Layer 12 of a small transformer language model trained on English Wikipedia (16 layers, counted from 0, width 128).
A neuron's activation on a vector x is GELU(weights . x + bias), where the dot is the dot product.

Input weights of the MLP neurons that the questions are about. A number n stands for (n - 500) times 0.00084.
n6 (bias -0.049): 525,209,415,514,461,254,304,572,726,636,632,634,459,631,384,556,500,489,445,412,334,584,700,496,547,321,542,612,556,666,511,257,518,478,500,301,534,479,382,626,289,363,407,614,644,611,524,490,605,346,292,613,328,553,519,388,406,272,606,538,497,707,343,603,536,507,562,479,685,378,397,518,504,463,532,500,443,557,477,636,655,564,547,595,430,556,329,181,442,523,308,496,403,759,619,359,451,475,475,530,493,426,334,635,522,407,433,476,595,313,295,629,432,655,447,448,542,299,460,619,504,684,403,433,522,475,420,574
n52 (bias -0.040): 658,621,667,731,461,475,464,507,615,545,451,567,496,689,593,373,523,603,474,909,634,628,297,611,382,214,500,484,479,392,342,202,492,528,374,504,402,414,728,598,462,504,620,523,646,342,511,379,423,500,372,408,610,652,324,550,523,638,516,442,457,615,439,566,410,365,435,584,488,529,434,488,468,729,670,608,512,686,413,601,464,578,555,653,660,496,408,321,365,612,567,297,484,445,260,430,504,623,531,265,588,389,315,656,461,659,577,362,629,559,373,500,324,623,314,500,274,328,271,467,444,485,902,516,765,484,658,356
n57 (bias -0.076): 594,588,593,606,252,362,430,541,598,496,673,397,492,584,544,340,418,436,629,625,240,720,528,479,610,531,392,599,577,594,496,589,442,537,549,496,500,439,500,496,402,475,328,731,549,529,658,220,647,381,591,156,496,536,613,401,559,536,429,556,749,612,216,455,642,512,465,599,290,649,528,850,352,487,179,587,700,603,642,526,366,431,492,353,567,604,824,516,401,530,469,191,484,643,572,536,628,447,472,509,615,269,359,587,447,681,624,595,396,473,428,441,168,388,657,590,508,658,512,310,508,310,549,177,449,447,636,489
n93 (bias -0.034): 509,500,647,385,411,486,586,318,262,610,281,469,431,601,509,413,466,341,192,436,410,437,465,314,558,679,382,383,630,345,487,589,405,765,469,413,299,425,692,611,419,330,244,372,639,670,405,638,648,483,685,775,277,403,419,639,405,474,405,435,522,509,380,482,615,548,654,734,720,692,496,561,684,162,241,109,433,566,509,426,505,336,558,445,397,574,552,421,514,901,505,252,370,371,537,312,566,648,589,463,743,792,534,343,549,457,605,543,208,390,614,500,174,465,645,560,400,577,451,615,464,326,679,555,625,719,428,646
n121 (bias -0.043): 357,427,560,623,720,536,288,364,331,685,442,519,626,673,404,573,525,355,385,664,369,550,489,484,500,191,493,568,731,510,226,451,466,375,545,638,518,623,577,781,597,485,618,377,541,604,439,439,332,409,549,430,459,619,711,303,362,347,573,575,390,709,457,415,530,643,594,733,352,460,459,470,575,418,279,710,500,559,172,479,512,522,556,525,572,537,683,389,420,627,648,429,462,530,477,717,573,424,407,583,624,566,421,584,500,680,474,394,555,642,482,746,449,585,275,629,281,637,523,597,704,500,631,458,426,395,542,479
n125 (bias -0.030): 517,393,569,320,663,544,405,560,504,528,386,405,490,408,476,404,663,515,507,539,436,585,445,260,458,600,657,507,493,671,566,326,390,609,483,521,460,344,817,608,403,433,380,635,608,443,507,513,629,514,429,585,416,641,645,395,608,578,408,701,620,357,460,286,601,760,379,422,562,668,218,428,644,442,380,496,517,577,673,429,482,403,552,536,358,627,378,510,789,538,526,341,353,434,507,503,476,500,295,317,415,588,560,757,409,527,558,371,503,414,579,554,460,572,325,610,449,560,399,514,539,309,654,353,399,381,458,572
n140 (bias -0.037): 392,422,595,620,536,542,545,485,563,535,431,290,488,638,425,559,508,370,662,459,343,577,579,604,472,558,249,617,521,279,588,480,639,581,673,492,458,432,534,388,589,661,557,512,633,496,477,442,578,298,399,512,372,274,270,601,508,660,810,672,728,625,246,480,400,327,334,551,512,640,725,425,375,612,626,941,420,475,247,596,463,472,549,576,504,767,572,227,577,599,530,408,717,476,770,535,618,331,488,387,410,617,512,444,496,662,555,519,380,534,315,504,329,296,543,262,305,703,532,396,476,552,692,434,388,355,633,586
n159 (bias -0.059): 536,330,601,296,469,575,496,583,670,594,393,798,504,566,337,380,440,595,466,746,604,464,316,442,504,481,284,564,389,349,504,24,391,512,425,382,303,614,629,761,584,492,455,500,567,606,397,485,608,381,436,527,579,328,740,581,431,542,605,670,368,681,754,547,437,543,722,481,711,595,558,504,536,361,372,661,394,737,583,427,601,516,648,519,595,667,467,282,520,700,542,378,393,492,578,512,585,687,488,313,477,515,333,661,512,432,446,662,385,250,523,597,471,643,375,405,485,584,377,402,584,779,385,638,639,448,385,619
n379 (bias -0.061): 654,431,463,433,488,475,468,407,599,452,477,441,561,473,736,346,285,245,447,576,579,528,430,426,527,281,361,699,578,479,468,594,332,655,409,528,330,371,478,559,504,710,391,469,401,541,591,508,312,676,600,407,480,578,433,527,492,346,540,508,464,481,447,449,273,616,503,791,387,627,516,372,199,843,566,327,563,488,413,286,649,625,496,627,717,388,579,484,607,388,584,586,634,539,602,570,465,341,579,607,611,404,352,306,694,663,550,680,701,198,496,560,820,353,516,557,554,224,516,451,512,434,551,188,410,690,441,674
n382 (bias -0.066): 707,488,507,575,451,278,211,473,555,533,348,477,489,611,655,408,299,480,608,435,448,458,679,523,511,532,478,341,339,490,259,590,282,720,733,288,259,507,563,432,366,523,346,537,508,206,482,290,624,588,298,452,451,652,708,522,641,518,645,677,453,548,492,429,474,393,500,507,404,609,385,681,330,691,592,404,586,579,504,514,792,690,553,521,536,511,218,463,584,672,476,212,583,444,656,600,518,693,511,539,573,460,381,404,662,579,643,456,606,550,629,523,324,360,511,417,577,485,383,465,326,580,601,373,442,485,632,380
n404 (bias -0.052): 620,610,690,585,670,464,591,469,460,583,471,453,755,769,680,588,390,267,410,522,403,609,479,549,415,348,483,319,647,295,286,389,278,565,333,636,365,449,484,645,636,667,410,611,539,328,323,562,696,483,517,609,671,360,441,746,355,262,548,634,414,542,327,610,645,550,637,612,538,493,310,369,332,527,828,574,683,779,595,583,478,355,907,585,628,563,482,517,660,512,633,181,260,419,748,412,441,603,581,446,562,508,508,500,616,591,508,629,344,431,433,329,406,538,445,561,642,557,354,363,573,277,898,456,549,569,298,592
n420 (bias -0.055): 663,657,463,522,456,412,367,317,537,600,559,279,897,461,689,530,345,321,352,634,515,424,313,550,614,534,491,372,527,449,328,526,214,752,324,973,235,557,249,601,597,518,382,679,284,206,525,271,603,509,367,289,395,391,481,338,220,491,545,597,735,449,345,422,592,651,553,423,574,515,353,388,200,464,522,692,771,611,592,536,522,387,582,375,755,375,584,435,584,569,594,509,456,412,691,535,362,469,474,509,521,491,513,312,742,369,448,547,480,541,306,392,436,487,543,445,769,304,487,732,566,533,728,491,668,253,381,504
n431 (bias -0.068): 786,352,397,419,482,385,450,439,607,608,320,500,601,531,469,390,423,504,307,468,337,521,427,276,574,473,428,560,650,437,542,433,529,535,705,630,631,440,661,595,541,189,392,577,447,594,568,303,493,616,710,565,560,538,541,675,486,500,425,552,650,552,529,113,391,631,597,425,712,477,639,278,436,551,569,281,398,611,589,529,323,643,684,487,435,465,407,351,400,552,342,462,436,518,540,611,421,436,430,437,459,376,497,564,701,517,497,589,420,433,552,558,577,514,802,429,503,246,581,515,514,621,528,511,566,419,521,612
n451 (bias -0.058): 456,394,635,219,714,383,275,435,467,647,538,440,569,399,469,562,432,612,401,472,316,375,358,541,536,348,387,484,483,440,699,698,354,340,743,463,443,623,478,353,305,588,576,611,600,504,557,653,705,446,520,531,448,700,602,152,627,454,387,592,513,453,484,535,575,648,466,701,292,566,700,520,236,710,656,601,488,646,354,412,516,571,315,383,608,789,395,614,548,449,678,532,719,536,739,605,551,356,647,542,380,469,294,653,341,718,492,601,384,305,508,268,409,403,743,454,245,552,396,516,528,574,472,537,405,432,560,444
n558 (bias -0.038): 500,608,474,568,595,396,503,444,596,560,457,360,428,597,613,686,292,628,513,431,423,365,385,245,385,106,630,497,447,476,531,392,458,342,739,577,451,459,561,442,294,432,308,547,613,489,500,507,381,679,303,527,500,530,554,629,566,470,455,475,534,573,532,564,402,473,541,394,325,638,440,413,490,546,373,497,490,425,633,741,476,446,328,674,536,577,532,537,538,434,515,510,647,524,694,309,307,479,466,450,434,377,605,493,551,533,503,437,466,561,553,204,599,393,715,513,338,583,531,648,486,598,517,304,563,360,558,350
n570 (bias -0.049): 438,260,473,418,525,392,592,526,410,554,326,475,540,532,617,391,295,332,753,437,407,282,728,551,283,535,404,724,363,324,343,316,508,595,784,525,587,357,500,447,575,599,354,594,413,619,433,417,440,392,471,544,541,411,662,580,560,484,630,642,713,468,526,541,684,552,628,672,642,548,330,601,467,427,282,592,553,301,435,682,479,488,669,582,373,448,247,151,654,466,535,156,541,628,483,742,641,471,508,522,572,444,322,522,517,631,758,648,425,566,439,588,573,391,451,433,416,546,784,530,620,653,467,195,594,430,77,535
n571 (bias -0.050): 472,504,496,273,368,547,277,653,395,507,287,637,720,638,587,335,247,366,277,651,486,561,738,492,500,611,308,706,366,407,375,380,312,544,866,722,339,364,339,720,473,428,519,408,685,376,369,457,555,656,398,312,476,877,718,402,636,344,557,433,470,422,408,476,564,378,538,367,476,593,500,520,383,371,614,684,588,424,487,500,418,432,597,496,756,535,487,638,512,610,504,580,440,700,504,492,669,399,528,462,480,394,350,376,383,504,598,488,635,504,350,611,504,622,401,454,395,276,484,645,468,552,616,587,774,190,613,598
n604 (bias -0.048): 671,436,535,587,455,241,160,353,387,606,380,851,660,451,683,98,591,448,480,547,536,483,554,461,260,353,549,555,743,544,508,454,441,622,446,538,488,355,527,641,508,233,417,566,683,213,320,504,605,540,344,484,309,438,540,334,540,358,538,696,542,293,388,504,479,345,331,637,381,666,299,475,383,716,426,237,384,504,513,638,402,459,706,476,608,476,588,504,571,511,456,525,404,434,771,284,915,546,459,531,544,508,492,598,283,656,654,561,621,618,198,440,539,492,484,440,354,428,646,453,399,373,425,585,534,625,508,368

Each question shows a token from some text and the vector x that enters the MLP there. A number n stands for (n - 500) times 0.016.

" Re": 408,578,602,381,441,459,534,720,436,482,516,495,457,400,491,464,507,604,459,529,597,392,569,607,565,586,503,522,500,593,467,563,524,378,556,500,592,452,506,464,610,513,650,575,376,682,613,484,548,426,551,561,574,562,446,399,459,573,524,478,424,401,343,544,562,409,472,483,431,205,557,562,596,542,463,445,427,525,443,450,550,418,426,393,509,614,604,531,530,531,509,621,538,431,489,489,507,545,460,511,474,424,557,461,521,490,495,465,484,668,461,475,559,417,478,379,472,509,443,439,547,509,487,478,407,481,554,452
Which of these neurons fires most? n451

"5": 457,495,442,542,493,480,513,490,517,452,401,418,396,394,458,575,475,586,539,603,675,305,522,540,501,588,584,443,554,904,553,524,446,490,464,458,521,517,507,563,538,500,461,424,451,437,467,443,461,569,634,515,597,523,427,456,409,467,538,536,526,528,481,598,545,613,532,545,427,329,384,552,611,448,518,444,472,520,501,601,388,545,421,516,455,492,589,480,436,528,481,464,505,536,516,420,507,584,425,425,511,626,636,442,472,440,467,455,524,522,607,487,440,546,412,426,429,501,500,419,476,419,471,482,485,607,475,466
Which neuron fires most, and how strongly? n125, at about 0.74

"ort": 349,421,453,404,460,655,500,732,503,399,457,382,363,481,624,483,590,458,506,512,481,459,544,601,587,569,571,439,450,542,397,595,619,482,594,577,366,567,490,557,546,601,577,444,408,434,393,515,473,402,552,513,488,545,447,568,472,535,493,480,495,513,472,485,592,493,482,434,489,231,555,391,553,491,426,519,541,388,439,552,501,541,387,377,494,527,461,422,473,506,518,692,531,454,476,468,548,463,586,566,488,545,531,407,624,523,424,589,552,437,629,453,513,443,532,503,415,426,387,505,524,563,557,454,502,645,633,500
Which of these neurons fires most? n140

" Spain": 447,518,373,594,332,521,553,613,547,490,451,413,242,308,563,494,538,505,446,458,535,521,477,518,608,548,620,489,593,645,501,562,601,480,523,500,615,532,559,575,468,477,431,572,489,470,455,602,517,501,538,623,678,518,387,469,421,538,402,463,446,472,454,485,457,572,489,495,488,296,493,516,462,487,578,340,489,355,545,458,410,593,460,383,407,575,478,495,385,520,465,452,536,462,535,453,423,505,603,497,507,493,548,427,539,445,303,547,628,587,587,413,488,394,600,608,466,461,484,561,599,593,543,577,487,547,646,396
Which neuron fires most, and how strongly? n431, at about 1.3

"so": 430,537,370,480,342,463,439,725,584,484,653,561,372,373,453,499,583,447,532,468,574,539,419,408,558,486,604,511,562,683,431,534,474,420,424,381,662,537,547,497,551,520,533,643,447,509,629,571,400,558,510,574,632,551,472,512,443,475,463,496,478,540,557,457,456,441,534,397,514,222,549,508,595,427,487,429,479,480,468,543,536,499,438,486,535,472,488,464,432,472,363,556,571,488,479,537,504,390,502,449,609,417,561,484,558,440,507,569,535,566,586,484,457,451,490,538,489,524,444,477,485,517,443,530,380,700,528,429
Which of these neurons fires most? n6

" ": 358,492,452,587,425,571,449,552,548,477,545,477,524,429,484,514,529,557,578,441,534,472,381,687,495,522,513,515,491,644,462,640,669,447,474,573,502,401,535,560,498,453,546,512,502,562,534,649,514,467,461,529,513,445,496,521,373,544,647,450,447,445,550,526,448,519,481,513,573,208,422,600,521,464,477,522,529,472,546,564,419,555,442,485,511,468,586,443,439,557,363,530,565,490,458,395,483,441,593,374,462,491,589,501,531,370,498,590,658,716,448,498,459,338,329,452,380,549,475,533,541,463,438,472,419,587,574,532
Which of these neurons fires most? n140

" in B": 468,519,434,589,421,548,527,734,443,447,491,442,381,459,452,411,564,496,554,543,653,429,545,711,469,585,465,523,486,737,424,491,513,503,546,517,450,502,501,512,519,509,601,499,478,476,407,569,567,393,526,421,607,526,451,475,431,630,432,558,353,435,423,565,549,518,460,522,445,176,486,494,514,549,498,528,485,425,501,512,564,494,494,453,508,604,553,578,581,476,473,508,442,541,563,443,525,526,530,464,450,497,501,460,479,503,544,563,474,445,486,517,504,409,385,471,460,630,424,474,513,439,614,471,486,497,495,514
Which of these neurons fires most? n140

"–": 373,625,526,541,452,401,538,436,557,501,454,482,514,546,439,578,546,609,434,509,669,515,480,636,467,563,581,426,487,839,541,429,495,433,583,389,490,462,448,466,618,498,498,366,480,550,542,518,503,359,574,482,543,526,553,603,462,510,472,463,501,627,435,497,499,553,452,455,497,279,520,436,545,540,501,445,396,485,507,571,387,483,382,412,391,514,439,487,478,598,506,474,504,504,383,429,419,513,531,568,495,680,480,455,487,463,533,470,550,528,552,503,524,305,461,553,556,526,443,526,383,456,547,630,465,514,532,541
Which neuron fires most, and how strongly? n93, at about 0.26

" and M": 491,477,422,511,438,491,520,675,578,505,520,498,554,461,402,503,579,493,590,531,666,473,508,729,440,538,488,437,451,640,465,504,397,452,388,463,475,495,464,396,587,566,508,613,494,484,450,542,541,450,531,441,603,509,392,480,464,605,410,503,445,423,493,520,514,459,467,412,445,112,500,551,562,499,504,490,484,610,603,540,578,426,432,455,496,500,494,599,538,483,468,537,438,571,699,445,459,501,507,465,530,533,594,549,485,528,513,438,514,464,438,448,453,461,482,577,596,559,473,499,421,462,490,527,453,597,513,504
Which of these neurons fires most? n404

",": 444,484,380,510,398,443,431,531,517,606,523,559,498,356,449,413,443,619,494,539,601,497,500,482,496,483,557,330,473,973,448,428,536,353,414,426,511,476,439,482,516,486,552,423,471,512,557,585,530,548,561,538,535,459,569,550,480,450,442,516,484,439,554,568,449,515,458,508,422,348,485,512,519,679,592,508,428,502,563,564,522,459,524,457,511,492,502,525,521,571,488,496,511,551,445,451,498,530,486,649,525,553,481,459,483,537,522,412,620,608,526,487,534,436,432,478,482,522,464,428,464,428,517,549,491,482,425,450
The two highest activations, in order: n604, n6

"14": 368,548,495,492,532,401,472,437,444,469,469,439,423,526,515,550,537,601,527,490,682,348,408,540,531,578,627,463,511,854,435,499,646,438,518,456,561,529,477,491,591,514,484,405,475,510,399,529,395,493,582,613,484,477,555,554,425,459,473,515,445,624,561,549,565,479,539,461,506,401,553,568,573,536,497,354,435,480,533,547,456,490,386,505,362,453,527,528,407,546,437,480,414,483,334,423,483,641,549,537,495,620,605,528,560,290,457,418,461,444,597,454,472,435,543,483,603,512,395,543,480,486,486,659,537,470,477,504
Which of these neurons fires most? n93

"ien": 422,348,423,375,463,547,504,715,516,510,497,463,500,484,396,506,546,573,560,451,571,523,417,474,538,509,648,508,529,516,563,544,509,489,520,521,596,603,514,544,474,413,549,564,445,593,472,560,356,464,480,569,619,611,391,500,407,555,413,302,451,442,586,589,395,529,549,495,558,288,407,545,596,490,584,585,460,499,506,557,485,577,455,500,555,579,520,490,368,478,370,483,551,390,338,449,440,486,511,396,450,460,467,353,704,397,499,584,555,527,540,463,597,355,528,530,465,429,355,525,529,604,542,579,494,535,678,505
Which three neurons fire most, strongest first? n431, n52, n6

"uten": 355,581,563,493,592,518,490,615,526,540,503,379,597,357,512,469,439,536,630,520,631,605,570,363,380,540,633,465,458,613,503,445,525,467,511,488,483,531,543,437,443,491,509,489,524,602,488,565,440,539,525,463,485,552,476,539,514,542,461,564,503,338,661,550,521,479,608,434,506,185,498,504,541,591,507,500,521,338,505,516,422,492,554,405,473,453,504,414,413,454,480,591,504,472,406,411,359,484,617,467,477,463,583,429,648,416,437,442,469,554,632,583,651,588,480,530,601,603,462,497,449,458,436,491,417,540,466,394
Which neuron fires most, and how strongly? n558, at about 0.58

"2": 503,477,398,539,565,546,510,499,543,404,569,445,328,407,447,576,593,663,669,488,604,382,507,535,531,564,525,417,493,816,486,510,526,557,384,506,485,510,574,629,507,607,526,582,442,439,548,465,523,489,553,538,396,468,463,470,417,477,520,562,485,515,593,388,591,486,479,465,459,376,352,540,586,371,515,404,498,430,602,564,526,409,503,393,464,442,477,431,547,400,429,573,472,586,524,465,434,551,439,612,452,581,634,397,514,480,373,594,442,546,420,378,503,487,491,496,416,578,450,492,483,422,473,476,594,705,556,518
Which of these neurons fires most? n125

"| ": 538,542,424,528,506,439,447,486,477,497,553,457,508,454,416,515,559,460,494,511,608,431,504,508,535,623,409,507,473,733,533,491,548,501,453,502,564,519,539,545,544,634,445,541,433,475,575,498,536,422,606,454,596,531,430,498,393,569,478,565,501,528,391,511,566,590,492,516,491,107,439,531,531,447,460,430,461,449,457,574,394,452,330,443,502,518,553,518,503,705,500,526,478,529,540,519,493,517,518,431,429,551,580,398,447,496,512,537,532,507,452,562,520,440,405,448,592,504,493,478,484,444,488,554,505,639,470,521
Which of these neurons fires most? n420

"ish": 525,465,359,637,371,585,542,649,505,520,396,492,427,525,588,533,544,645,523,539,639,461,499,465,531,560,525,330,482,696,456,496,476,440,530,468,537,593,493,414,537,391,469,462,478,507,592,532,350,472,521,449,490,578,565,470,424,478,346,481,444,580,588,452,562,489,530,532,375,238,480,475,550,518,476,407,400,375,438,468,415,481,476,425,445,603,476,411,434,541,451,517,503,572,461,604,535,511,541,701,622,569,528,334,539,515,438,542,454,472,630,388,617,463,486,589,414,487,590,530,506,549,536,556,469,530,555,486
The two highest activations, in order: n121, n431

"ant": 425,527,353,440,505,594,482,566,581,331,439,463,411,360,537,547,707,524,562,564,536,369,450,496,557,542,588,479,613,498,362,717,578,506,606,518,561,585,536,481,520,498,556,446,378,589,432,495,459,500,603,517,661,506,503,405,483,492,368,552,485,523,402,515,452,523,549,405,553,306,453,497,448,434,440,585,356,446,534,572,565,565,426,476,465,450,378,326,461,493,509,670,526,557,466,425,598,481,624,488,549,399,565,361,592,514,393,465,560,540,536,523,518,567,526,548,327,398,563,554,484,537,521,595,459,596,536,430
Which of these neurons fires most? n431